Layer 2 of a small transformer language model trained on English Wikipedia (15 layers, counted from 0, width 128).
A neuron adds its activation times its output weights to the MLP's output. To switch it off is to set its activation to zero at one token and run the rest of the model.

Output weights of the MLP neurons that the questions are about. A number n stands for n times 0.0011.
n8: -60 126 72 -66 -23 -123 1 113 67 -8 41 96 -20 -65 17 -30 -6 37 -44 32 16 23 40 -87 21 -130 77 -112 -123 189 -7 -39 -40 68 169 12 -156 173 118 85 -65 -115 90 -91 161 38 -64 74 -107 -70 -5 28 -45 140 55 -25 72 44 36 -10 -15 -101 67 69 -162 55 113 -6 21 18 -37 28 -34 -14 110 6 28 -25 -177 79 83 -172 -142 -173 93 174 -4 -138 -98 -154 -58 -83 -62 -26 95 -30 20 -10 45 -35 36 91 -38 18 -170 19 -23 -41 -40 63 23 -24 -225 -19 126 2 45 30 61 -49 32 50 32 -147 -36 -82 84 195
n16: -28 9 -42 -58 -76 0 -154 -107 45 91 -84 -114 -65 -117 -48 76 35 -81 -11 73 -7 17 9 163 164 19 5 -205 23 10 -79 -170 -84 128 57 146 39 -73 129 69 151 47 -266 122 23 -138 -84 115 99 -31 14 -25 -32 115 58 67 -10 -188 157 -41 -36 -22 -3 52 87 -11 -159 7 34 57 134 -106 177 166 44 -241 -123 84 27 -21 -93 1 -68 -80 -51 65 -42 -137 -122 19 10 173 -1 -115 78 65 34 -202 -216 56 -34 -140 47 -52 83 5 -28 -83 -16 111 -68 144 -6 182 58 57 -51 -5 85 41 14 -89 38 140 84 -12 39 2
n31: -105 80 -107 161 85 -46 20 12 -9 11 37 -18 -58 56 79 -213 -156 -84 41 15 -33 137 -39 56 -66 -48 -111 -144 92 79 4 -52 -168 73 102 -153 -25 -63 142 -24 7 -10 96 -55 -88 76 51 -22 -31 -15 -9 43 140 11 -138 -31 -65 13 76 -87 98 117 -187 -28 -20 -59 49 44 -41 149 -62 11 90 227 -89 47 -74 5 -102 -1 102 58 -120 -132 31 -101 -2 -46 15 -37 46 197 38 -43 -32 -24 -11 37 -261 -29 146 -138 1 46 69 44 -44 -10 39 -40 87 67 38 -78 146 -14 -13 14 26 -119 74 101 -27 131 115 -47 80 5
n32: -33 -30 60 -126 150 -129 90 8 45 40 -4 58 -33 101 -200 -116 -21 -118 -131 300 -4 -12 -99 -20 -30 195 -22 -13 77 72 5 -134 24 64 -129 44 32 -54 -3 135 -123 -96 -27 4 -38 17 47 -42 -62 2 -51 64 127 55 68 -44 -115 -25 81 -1 -70 21 15 -30 19 -11 39 -127 70 0 123 63 55 -122 -76 30 96 71 -44 56 54 -53 97 -101 -188 -250 41 -21 -125 -24 -69 -177 185 -12 -11 124 126 52 -49 -76 59 -62 -46 -105 75 -54 76 -8 220 -61 57 131 16 -149 2 50 27 -69 -33 93 -16 152 115 120 -56 -32 3 -170
n76: 42 -178 -254 -25 35 11 -83 -8 99 166 -167 131 -157 -54 -168 100 173 -91 -120 14 90 -31 -20 -89 22 -171 138 130 69 59 -45 -2 -1 -45 -23 43 94 72 -52 -42 9 79 6 86 129 67 132 16 -11 143 -103 10 1 23 -143 -12 4 111 41 -36 -61 62 149 40 -13 44 -11 -87 -128 164 1 48 -84 91 132 -44 -82 -73 49 35 -64 -107 -42 110 -72 -68 76 115 -137 -44 131 31 -38 167 -67 142 -12 -455 227 2 84 35 154 -72 24 -62 -160 49 -8 55 -95 158 -205 66 -59 -35 78 -27 -50 -58 -161 22 -37 30 -148 25 12 -45
n115: -11 68 52 -81 114 -55 38 -149 -121 -184 -56 -9 -138 -139 -72 -87 -65 33 15 8 31 18 131 -59 123 -50 -170 70 29 48 40 -71 76 113 15 -47 19 3 1 -8 77 87 -62 -29 82 32 101 27 -51 33 34 -57 -2 42 -12 151 -95 28 45 -23 -7 -153 109 94 -17 65 -45 35 96 0 -80 85 -49 46 6 204 -32 36 13 9 -25 7 -43 6 -92 -141 82 155 -84 -1 -125 -87 -37 153 60 44 -99 -217 87 -61 126 -85 -9 -71 41 4 72 -25 175 194 -31 73 -50 69 -50 -9 30 -36 -45 -9 -44 47 27 115 -58 24 -132 -171
n138: -42 -87 -32 -142 302 47 -45 -98 -150 59 45 53 -203 -182 -152 44 52 -83 51 24 63 -83 10 -191 77 -65 214 -91 24 161 -148 131 -46 43 15 202 33 -15 -145 -59 112 -163 -81 72 -42 -47 -138 48 83 146 20 -26 -25 -79 49 24 -32 186 -75 236 129 -93 -25 114 -91 0 6 16 -94 151 12 -138 -56 -6 -37 16 87 93 -46 -190 15 136 -28 -18 72 -96 -339 -17 -78 47 -41 162 102 139 -36 123 27 -234 14 24 -1 -198 -65 91 86 -36 -101 -33 236 99 97 225 -208 123 112 4 -57 -1 -10 28 -25 -67 53 49 -39 -99 -11 -90
n183: -124 -4 -62 -153 -185 -38 15 -162 57 -152 115 -6 -229 86 131 4 147 -45 -24 175 -3 29 -109 75 -36 22 205 158 -90 -40 23 99 -178 -111 100 128 -83 44 -21 -74 -33 -12 23 -33 -143 39 -33 -27 166 108 78 -86 75 49 48 170 -191 88 10 13 -122 164 85 52 -355 -51 105 -87 59 -15 8 -35 14 -163 91 -13 63 24 137 117 43 -189 -45 -162 -26 -36 -4 39 -59 -131 -37 44 -10 -83 -55 200 -49 96 122 72 8 49 99 14 28 -9 212 -179 97 -45 45 19 -45 29 -95 26 36 146 -117 81 -167 184 37 19 -104 -120 -76 147
n212: -88 -13 -95 3 -122 44 -73 39 98 -154 13 19 107 36 -39 98 78 -118 59 16 91 139 -149 -47 105 -323 71 44 -25 -127 131 108 -64 46 240 25 172 44 -164 -5 139 210 -1 32 -48 123 72 282 105 -45 -113 -2 112 74 -95 -187 -127 46 45 -204 72 174 -93 17 23 -54 56 53 14 -122 -39 87 -35 -130 48 156 6 -146 86 -83 -78 8 181 -40 -119 23 -31 -5 -86 -11 -193 261 -135 -85 -121 -142 -150 -38 -78 -65 107 -143 8 0 96 31 -176 50 119 71 10 261 6 49 57 108 -117 -4 -2 -10 -12 -54 -16 89 -58 -75 -77 62
n283: 67 1 25 -27 42 39 -31 -31 30 35 -57 241 -171 14 3 44 87 -66 -72 83 75 -127 13 -106 -33 128 154 -91 33 9 24 -178 5 3 -141 45 -13 11 29 27 47 60 -6 -41 100 -97 -4 73 36 -82 -8 91 101 94 243 71 -112 146 -95 96 109 -29 234 -109 -107 136 -35 142 -82 65 -163 210 -15 -69 -190 25 129 180 -93 -109 -172 37 -59 -3 -35 58 42 -58 -62 135 50 -146 183 -161 -83 -130 -148 39 -24 51 -40 32 -17 48 156 -159 -62 135 110 40 -165 31 -31 5 23 -63 -92 5 -53 -293 -43 -53 -17 91 231 -92 -166 -348
n288: -96 -24 -70 -63 17 -175 87 56 -64 122 -28 231 -27 10 -38 67 -54 -116 42 -8 -76 35 -29 50 266 123 -57 67 74 8 45 -29 8 -3 -53 35 -9 46 -32 -133 11 94 48 -32 34 14 -121 40 67 -53 -71 -115 -162 103 31 -43 -35 -41 -30 79 -3 103 87 -57 -131 25 54 0 -111 25 -79 -20 38 39 45 27 -23 -2 -96 9 -5 -116 -41 -67 -96 -11 10 74 -59 71 -84 126 85 44 -116 48 5 -479 21 36 -11 -26 21 -27 107 124 -63 6 144 137 -69 11 -28 -78 115 30 -7 63 -15 47 115 6 -79 7 71 -33 47 -37
n312: 13 -89 38 -34 -75 56 130 -92 42 165 52 12 97 -20 80 -59 77 -19 171 -59 -14 -102 -151 35 -64 115 -93 -256 39 41 -59 -3 -19 -67 -9 13 24 -339 -76 84 -71 45 32 124 -11 -25 91 55 -24 19 -57 47 -9 72 108 -150 -86 -6 215 150 -95 131 64 -80 10 23 60 41 -34 140 0 -29 -129 -118 -55 -29 48 24 -78 12 -212 85 7 -174 -27 74 -17 39 -46 95 -66 77 30 -161 -13 -115 114 -79 -195 -3 -18 -172 -36 -59 28 67 -133 -28 52 158 96 31 45 -14 101 252 -29 -17 62 119 -91 -131 23 83 -22 134 140 -19
n325: -79 -73 10 -37 66 13 95 16 -5 177 -19 45 -11 11 -92 286 -268 72 -86 128 104 -97 95 -32 91 90 -166 50 -100 -162 -76 15 20 85 21 -106 98 -17 -108 67 -126 87 -5 -21 -49 -40 103 -88 -71 27 193 30 -233 83 47 211 34 -15 56 -163 57 -177 -3 -128 -127 80 54 -16 -63 37 17 -119 -29 213 -152 -62 -123 153 -33 151 189 -27 -48 -224 -13 -8 -7 -22 174 47 -138 126 -34 -34 -109 -58 -222 -66 -5 99 -196 123 109 -79 -104 -139 -161 -164 57 87 -160 52 -109 95 -129 218 -74 -45 49 116 83 193 159 146 37 -36 346 -57
n329: 135 8 -13 -89 51 67 29 -129 71 107 138 25 -15 8 -45 -95 13 -71 -16 67 15 -79 -6 67 -163 113 55 -34 34 -122 -61 191 -137 -44 159 141 -158 115 -53 97 7 -93 30 33 4 -97 -171 -90 134 34 -110 163 72 -167 5 -57 63 -21 -28 89 106 158 55 58 96 -22 -18 147 90 25 -29 -126 -37 23 -76 -20 11 48 -63 -120 115 -83 -21 138 -102 70 145 130 -65 135 41 63 96 5 -97 78 88 -71 3 4 72 138 86 -223 -195 -69 120 -115 -18 -32 -72 -35 -95 5 -166 -114 22 -173 -176 -67 107 205 -35 -180 1 -122 114 -59
n332: -66 -133 117 190 58 -32 73 127 151 -116 -4 -236 -14 -101 -41 83 -178 -20 -94 -102 -93 266 101 -30 -300 -64 -18 -12 -218 148 -37 38 85 -132 98 35 21 28 -65 -13 254 -79 -18 -14 -168 -91 -130 -20 65 -44 -24 49 96 -21 36 -23 130 -99 80 -154 -64 -146 -19 -86 123 115 3 -192 -59 59 279 233 45 -103 -71 39 40 71 28 -109 -11 -101 80 178 151 -58 -52 229 95 -161 -30 53 5 15 -17 -14 57 62 -175 241 174 15 -94 153 35 204 49 26 7 -272 15 -254 -57 15 -218 49 64 116 -170 23 80 -73 -234 -72 38 93 236 66
n368: -7 15 0 11 -89 -17 69 43 -42 143 128 23 -154 117 84 -26 186 -168 -76 15 -35 -129 -141 197 59 42 -15 -279 -24 70 133 17 -31 22 6 -132 47 19 39 29 26 -81 -2 29 -100 -177 -18 63 12 -126 -27 -172 122 -175 -130 178 70 47 137 -91 220 -30 -103 95 -32 -30 17 263 -119 98 6 -101 12 148 -111 -139 -56 118 64 -52 28 -26 143 -21 -33 -6 0 -94 100 112 -100 -99 118 91 -102 23 -12 -201 146 2 82 83 -37 13 140 1 93 -12 -103 -107 -56 76 -144 -190 -134 5 137 28 -39 -69 226 -84 -98 22 -56 103 -43 -22

Each question names a token from some text and the token that comes next. It shows the activations a of the neurons there, in the order above. A number n stands for n times 0.0068.

Then comes g, the gradient of the next token's log-probability with respect to the MLP's output, scaled to length 1. A neuron's effect is roughly proportional to its activation times (output weights . g). A number n stands for n times 0.00074.

"ation", then " an"
a: -16 16 55 58 -9 44 -21 49 127 0 1 106 -12 -4 -7 33
g: 5 82 89 -142 130 130 -233 -94 231 53 132 22 153 -89 94 -173 161 -44 248 -55 151 53 105 -164 10 12 29 105 -86 90 -27 -33 1 -353 -44 66 13 4 97 -172 -95 91 74 14 -23 71 -163 8 60 201 67 -214 -25 64 98 -309 -26 -71 -5 -2 90 -13 69 -87 -12 89 44 -142 125 154 -253 -24 -40 -59 168 -7 -71 -86 -255 133 2 27 -168 -70 -36 52 -157 -109 114 -91 133 0 70 -80 -103 38 16 6 29 138 132 -82 19 -150 106 79 -129 110 150 -78 0 47 -25 4 144 278 -245 84 -158 202 -105 22 3 -320 -136 -1 35 7
Which neuron, switched off, raises the next token's probability most? n368

"ing", then " the"
a: -6 0 -23 -15 -6 -7 -23 123 -25 0 -14 -10 -18 -24 -5 -22
g: 19 -80 -17 -34 -26 -106 -286 -83 -40 144 127 -86 -57 -55 230 67 -8 -186 234 -32 188 53 51 64 118 32 -25 245 123 123 -35 -37 -189 165 20 22 130 -123 -191 -126 -147 -16 139 24 219 -158 -84 -96 28 -137 240 -11 100 -3 -42 -71 -20 -179 -91 -76 81 -124 165 -23 235 -68 -63 -118 222 86 -25 153 -150 -102 89 -122 32 275 -17 -60 -117 19 -143 -82 55 -95 226 6 -50 200 35 21 -190 -96 -66 -6 124 28 -168 156 -98 4 118 -21 83 47 -80 162 80 -174 -135 -69 -99 -141 -69 -43 10 37 157 -121 146 -2 -28 -200 145 79 107 -167
Which neuron, switched off, raises the next token's probability most? n183

" =", then "\n"
a: -2 -23 -9 0 -20 -25 -25 0 81 -11 115 -24 474 0 -12 -19
g: -221 -126 155 106 -69 -113 69 5 -29 145 -2 51 16 136 32 104 -129 14 33 -95 40 -115 45 -203 20 53 -303 29 56 -76 -45 108 25 108 -222 -100 -297 -34 317 -181 26 174 -16 35 40 127 -174 78 -144 -194 -226 -5 -225 -30 22 69 160 80 -77 -135 -55 -119 -122 -60 1 31 197 3 5 234 34 -173 -99 92 116 -22 -89 -38 83 -18 129 22 114 73 -17 -109 92 33 275 125 -13 102 -54 82 -296 -88 -127 165 -82 -103 -195 73 49 101 36 293 62 35 87 -48 93 -78 92 -121 -38 21 -105 124 -22 43 168 -87 20 72 154 79 -81 -45
Switching off which neuron hurts the next token most? n325

"ts", then "=="
a: -8 -8 20 -17 -1 -21 -3 -20 0 0 246 -2 -4 -2 -5 -24
g: -91 15 74 254 -264 97 146 93 -35 -13 -205 -66 48 34 77 56 136 -84 -45 87 -16 116 124 48 -54 -112 33 -24 -167 -411 -111 59 -39 -24 -128 -23 -109 28 152 132 144 309 -46 174 -9 56 -170 104 94 31 82 133 67 63 -116 101 -145 -39 -242 113 33 -10 -189 84 -1 140 124 140 -13 179 -51 -55 -42 -48 34 -18 -39 12 -183 4 71 168 104 1 64 -152 73 127 -88 -38 -26 226 -126 -198 -117 -157 -81 54 32 80 -149 -131 94 -165 -252 75 131 57 83 31 197 -63 73 -28 23 -71 -16 135 -11 -196 -101 130 -60 142 -161 -167 -157 -55
Which neuron, switched off, raises the next token's probability most? n288

"un", then "ch"
a: 0 0 -4 -24 0 0 -25 25 -13 0 -1 201 0 -11 -7 -1
g: 29 151 -144 -42 -144 317 -91 95 68 -20 -7 91 118 154 32 -40 -59 -222 0 -24 -126 -93 -191 -122 -234 -3 122 71 38 196 -3 -37 -44 -24 -113 -79 46 -152 -336 21 -209 -42 -106 125 178 2 226 -168 23 -1 285 51 193 -37 -129 -127 59 -2 -69 135 82 104 63 -88 -128 167 40 54 -50 -33 34 -63 100 -67 -172 -41 194 -92 -166 -137 -4 -75 189 135 -33 118 67 111 43 208 -93 -3 -63 165 -152 126 -55 12 152 110 205 193 28 192 -158 119 -133 10 -97 75 -60 10 -187 -4 1 -57 -58 -56 -4 -14 -196 -111 -5 -149 82 101 23 -95
Switching off which neuron hurts the next token most? n312

"ower", then "f"
a: 33 28 -25 34 -2 -20 -4 16 134 -1 40 -24 -24 -15 -8 -6
g: 40 -136 120 74 23 -231 104 168 -170 -157 -163 -120 165 278 59 52 216 71 -95 244 -222 -281 -52 -77 159 166 70 93 255 104 -283 16 95 95 -132 23 24 22 128 24 -30 -79 -58 49 4 -234 -111 97 74 35 -25 139 122 31 -1 -306 32 40 -90 86 -2 264 155 17 118 -200 -60 -121 115 -65 4 -14 -122 -118 84 -119 49 20 -62 148 19 -143 69 -32 77 10 -202 -38 27 -19 -49 83 68 -101 55 -115 101 8 37 -34 64 -69 -56 126 -176 -240 -188 135 -30 64 167 -124 2 -68 -110 -31 31 -111 -24 -127 41 38 -64 113 -55 166 47 21
Which neuron, switched off, raises the next token's probability most? n212

" in", then "qu"
a: -1 -22 -14 -24 204 -7 79 0 -17 -17 -3 -24 -2 186 0 0
g: 34 72 36 -82 13 -197 15 131 60 -150 -78 91 -62 -21 123 -164 56 -105 36 -142 -191 135 197 -102 45 -89 25 137 203 144 -80 -46 97 -105 -290 37 -226 96 -48 71 -152 -50 35 -127 321 -11 55 259 -31 -70 224 -99 -75 -67 -167 -66 52 158 220 75 -94 -183 74 13 -138 106 -148 169 45 107 123 -144 -27 82 75 -150 -176 -54 -36 -96 172 -20 159 114 95 -106 106 -111 61 178 -47 -50 49 184 27 30 -111 -67 -171 -172 -115 60 173 3 65 7 -59 -36 -7 60 -41 -19 52 -40 -155 8 -112 161 -93 27 152 39 -232 244 -71 -193 85 10
Which neuron, switched off, raises the next token's probability most? n329

"ward", then " in"
a: -23 0 19 -10 0 66 -25 -22 142 -1 -5 -13 406 -8 -24 18
g: -15 -38 14 13 -145 -26 -52 -112 179 -406 37 18 35 -48 120 -76 -50 122 123 -30 58 -150 38 -73 -20 97 -19 168 88 -8 28 58 -74 -100 209 -136 -104 -294 -237 -50 58 62 -31 146 -50 46 -33 165 -157 194 -1 97 -99 -32 86 -127 -10 183 -41 6 -33 -113 2 -44 -199 -99 128 -3 -120 -31 130 -46 -91 76 -207 -90 236 -51 -266 100 -14 10 164 -72 -187 -11 -32 152 9 -104 44 100 129 -140 116 -195 -71 51 -6 62 -171 52 -95 -167 103 -2 195 58 -187 75 113 -50 202 -44 106 55 117 6 297 256 -105 22 -104 64 -28 158 156 29
Switching off which neuron hurts the next token most? n325

"ut", then "ed"
a: 0 -1 -1 -9 0 0 0 169 -7 0 -4 -25 0 -1 0 -1
g: -206 62 79 -20 242 -208 -209 -106 27 109 -118 64 130 -168 -145 -117 102 30 -106 54 -38 129 -47 45 72 -41 -63 -75 53 -36 69 -44 -81 -36 170 181 -120 110 17 -97 78 -240 -70 110 -206 4 -19 -55 252 12 -13 48 41 -79 171 25 -56 -6 114 -90 -110 -58 -161 -85 196 -194 69 -127 310 -272 -84 45 -120 -7 -58 -93 -111 146 143 109 -219 108 125 129 1 90 -107 72 201 -13 -94 -145 -97 73 122 196 -47 37 221 -169 -60 -26 -9 1 -55 -128 128 -169 -115 106 -54 -50 -90 108 -79 222 79 50 -71 -63 85 -8 187 153 68 207 -115 -14
Switching off which neuron hurts the next token most? n183

" a", then "ward"
a: 0 -23 -25 0 154 -11 -9 0 -19 -18 -22 0 -2 -19 0 0
g: -58 157 11 -58 -197 18 117 84 16 7 -39 -239 -40 154 64 187 34 99 57 -35 112 -122 -89 100 -162 87 12 39 72 65 -186 -142 -192 197 -93 19 -168 78 179 199 204 -84 5 -187 -104 0 -154 -203 136 -29 -53 80 37 -234 265 89 -122 -9 -198 -74 86 26 16 141 -44 212 -120 5 -202 46 236 156 235 -60 90 89 29 297 -45 39 17 88 -168 -96 51 -8 -124 -84 -152 -39 37 -144 -68 -210 -89 -148 -24 -53 28 85 -10 -108 -4 32 -79 58 181 138 -94 59 99 112 102 -10 72 -188 -5 -70 4 70 120 -174 -157 -42 -53 152 -132 89
Which neuron, switched off, raises the next token's probability most? n76

"===", then "P"
a: 270 -24 -9 0 -1 -19 8 -23 93 -11 231 0 -24 -1 -24 -8
g: 147 109 61 -202 -240 31 9 -49 -48 -111 34 -239 -75 -87 190 -207 81 212 -33 -17 25 148 -56 14 -65 -27 -113 105 -90 -96 -194 129 -100 -120 -58 -83 -183 -18 -92 53 30 43 -66 192 134 -130 1 -18 201 -28 -73 -54 -88 91 24 208 130 71 -112 19 -96 232 46 189 -188 74 126 -28 69 157 174 139 -70 -53 -70 21 -54 -56 164 -85 -22 56 52 -25 53 66 106 117 -184 9 116 202 -43 82 30 178 -419 17 -27 -168 -225 -13 123 -77 -120 29 -129 -10 160 167 -89 88 58 -75 -70 3 -11 174 87 35 -48 -124 -21 81 128 -192 109 -247
Which neuron, switched off, raises the next token's probability most? n8

"s", then "es"
a: -25 -5 -15 -11 -2 -4 0 -20 0 0 235 -1 0 -11 0 -1
g: 68 26 21 27 -19 80 143 104 257 -87 184 -14 82 -153 56 139 151 -29 -223 -113 -25 -60 54 -7 216 -115 97 121 -78 -102 -144 149 118 169 47 -104 -19 -86 129 107 -5 116 -84 -21 333 -124 -83 114 -83 25 141 -112 -176 28 -160 -2 -63 -221 -125 80 -46 131 179 34 -145 78 -87 26 -124 -33 -110 -79 81 17 -165 -115 81 -103 -93 5 52 -43 71 -51 135 94 -30 91 -97 -29 -133 300 -90 181 -48 -236 -297 16 -161 -12 88 -17 125 182 2 150 -44 14 -35 -22 175 -105 -19 0 -57 -166 -45 -123 18 166 -247 -13 -118 -51 -194 32 234 79
Switching off which neuron hurts the next token most? n288

",", then " \""
a: -9 0 0 -24 -19 -11 91 87 0 -7 -7 -7 0 -15 0 0
g: 93 -107 -223 1 -12 -124 56 -228 35 -18 54 -46 -33 168 -199 -4 -9 131 -77 -126 0 169 95 -164 91 163 -180 -3 102 64 -251 104 20 -104 -22 -62 -115 4 71 -91 -15 29 -19 -51 38 59 140 114 -157 149 4 -182 -135 -106 185 220 -46 -32 -29 -102 16 -97 14 -178 18 107 18 -58 253 53 -220 -98 126 -32 37 153 114 -4 -36 -201 158 -125 108 17 -21 193 -175 113 -27 -31 124 292 -332 286 97 75 130 10 -123 -57 59 -135 246 -78 165 47 -67 -139 138 -3 -61 54 -31 111 167 53 -35 -169 -145 37 63 -28 -109 58 15 -75 -122 -1
Switching off which neuron hurts the next token most? n138

" to", then " sup"
a: -6 -1 -8 -3 180 -22 -24 -11 -3 64 -19 -1 -3 -17 0 0
g: -141 166 119 -182 52 23 91 175 7 12 26 82 -102 81 -67 89 13 -109 35 -146 235 128 -146 75 22 -146 -14 -185 -195 -129 -1 -1 -46 -37 -197 16 -84 -3 -25 -61 33 -38 -164 92 1 16 202 -34 100 -219 88 -40 4 -53 -17 79 7 315 -11 -198 -29 115 23 -102 75 181 164 98 -84 368 160 -106 -57 30 119 65 28 -151 26 10 -51 -124 122 109 18 -35 -191 138 -43 -141 23 32 -60 65 6 1 201 16 13 -113 -72 -20 40 -241 -99 -10 -27 8 -8 -93 -70 22 -73 -213 43 89 -391 291 76 201 22 -40 175 53 -209 -88 156 -31
Switching off which neuron hurts the next token most? n76

"ise", then "\","
a: -11 -15 -25 -21 -1 -23 -24 -23 152 0 -16 -13 -10 -17 0 31
g: -48 -11 40 -41 17 15 -85 -94 226 219 111 -36 223 -124 -44 -54 42 -170 -81 68 -64 175 27 9 33 68 45 -338 10 -186 130 161 9 -82 102 -64 107 74 118 -209 46 -20 146 138 -101 124 -180 123 72 -82 -42 13 121 39 -36 28 -15 -58 -258 -4 0 102 57 -88 26 270 186 -111 -173 -12 -36 -165 -271 -97 -72 -37 62 126 -167 18 -16 -20 -69 -119 94 -183 -184 -54 -63 147 -16 -85 152 104 -161 15 -54 -158 -9 161 362 -165 157 -82 151 -94 128 -19 -17 -184 -114 43 -108 55 -74 -58 98 233 83 82 -11 97 27 -46 127 -160 -31 68
Switching off which neuron hurts the next token most? n212

"e", then "k"
a: -1 -7 -25 -25 -3 -10 -2 -11 -21 0 56 -19 0 0 -1 -1
g: 71 -251 -144 -51 58 -59 -186 7 -100 -303 -55 111 -87 102 58 -142 3 113 -57 227 128 -10 124 -24 145 -2 -172 233 -161 127 159 -27 140 52 -145 -85 59 20 -36 23 -232 156 131 129 -102 156 -191 23 6 -63 -42 141 71 -88 33 -71 -185 126 1 236 -10 64 -186 -125 -57 5 -167 -71 -7 -249 139 27 -99 149 -112 166 -4 -102 -20 76 5 104 27 -25 -151 -18 73 133 -92 7 56 225 14 -96 72 129 91 1 59 -113 71 140 241 -170 187 -211 -116 83 -120 -61 142 -115 159 6 -3 28 71 164 -260 -57 -33 63 -139 -71 -73 -4 76 -9
Which neuron, switched off, raises the next token's probability most? n32

" States", then " N"
a: 305 -4 -9 -19 -8 61 4 -5 -18 -24 77 -5 0 -16 -17 -25
g: -109 96 110 171 51 -22 47 -32 60 73 13 -67 -136 132 200 -19 -157 151 -60 23 -43 15 47 48 -56 -121 -150 29 -4 66 165 5 -64 86 70 201 -260 143 -161 167 -5 -11 -39 -14 -208 53 -133 34 -223 -12 -42 -193 16 -37 61 9 -130 231 -97 105 107 -6 -80 -39 43 -78 153 99 1 -99 -16 71 -84 -46 174 220 -113 -179 -22 56 -94 -13 54 -137 -141 -135 190 -22 -65 181 -7 198 -105 -73 213 -8 -41 135 115 14 -33 -107 231 -145 148 -14 -91 -175 -299 -46 123 -70 86 -48 -37 32 89 285 -59 -189 -31 51 161 10 -169 142 -347 10
Switching off which neuron hurts the next token most? n8

" found", then "ers"
a: 0 -6 -14 -17 -1 -25 -24 47 178 -23 -6 -14 154 -24 -21 -19
g: -59 85 -172 183 58 74 -77 -60 45 172 -8 82 -65 59 -191 39 -237 65 -141 -20 -43 242 111 99 128 117 217 18 -17 -51 -178 -29 88 -81 133 -170 -85 -101 145 83 35 133 85 -41 43 -250 -307 -25 -158 33 132 -58 -5 25 -26 19 94 -87 206 -1 111 -131 158 -27 143 -107 13 53 157 -120 -101 -80 159 -164 -113 8 -209 108 45 177 -230 22 -64 -171 -271 79 -164 68 54 116 186 -66 134 113 -60 -60 -154 -1 254 10 75 -46 -142 14 28 6 -171 -44 -55 -76 76 -60 -50 -147 102 -102 -166 -90 96 23 122 114 49 4 35 -35 302 -43
Switching off which neuron hurts the next token most? n325

"S", then "C"
a: 73 -1 0 -7 -3 -17 0 -6 -1 -11 33 -5 0 -2 -9 0
g: 37 -95 4 -154 197 -2 114 174 -108 28 80 -3 178 158 108 -254 -214 9 205 92 -26 -125 64 58 -103 -4 -4 -28 37 133 -112 30 40 -54 71 -132 -55 178 -94 -21 -150 85 66 -139 120 -176 -101 -29 24 64 -211 -101 34 -187 -104 83 170 -236 -101 -253 52 -212 29 313 -202 -193 -27 95 -113 -76 125 177 -69 122 68 136 -82 135 43 30 79 9 18 -55 24 -132 217 -21 -127 -64 -33 -250 -66 11 170 -9 -36 199 123 -3 -72 81 147 -44 -110 -25 -77 122 109 59 271 1 -45 -16 -138 89 51 214 -27 -64 -81 -219 109 -83 40 77 -34 -3
Switching off which neuron hurts the next token most? n8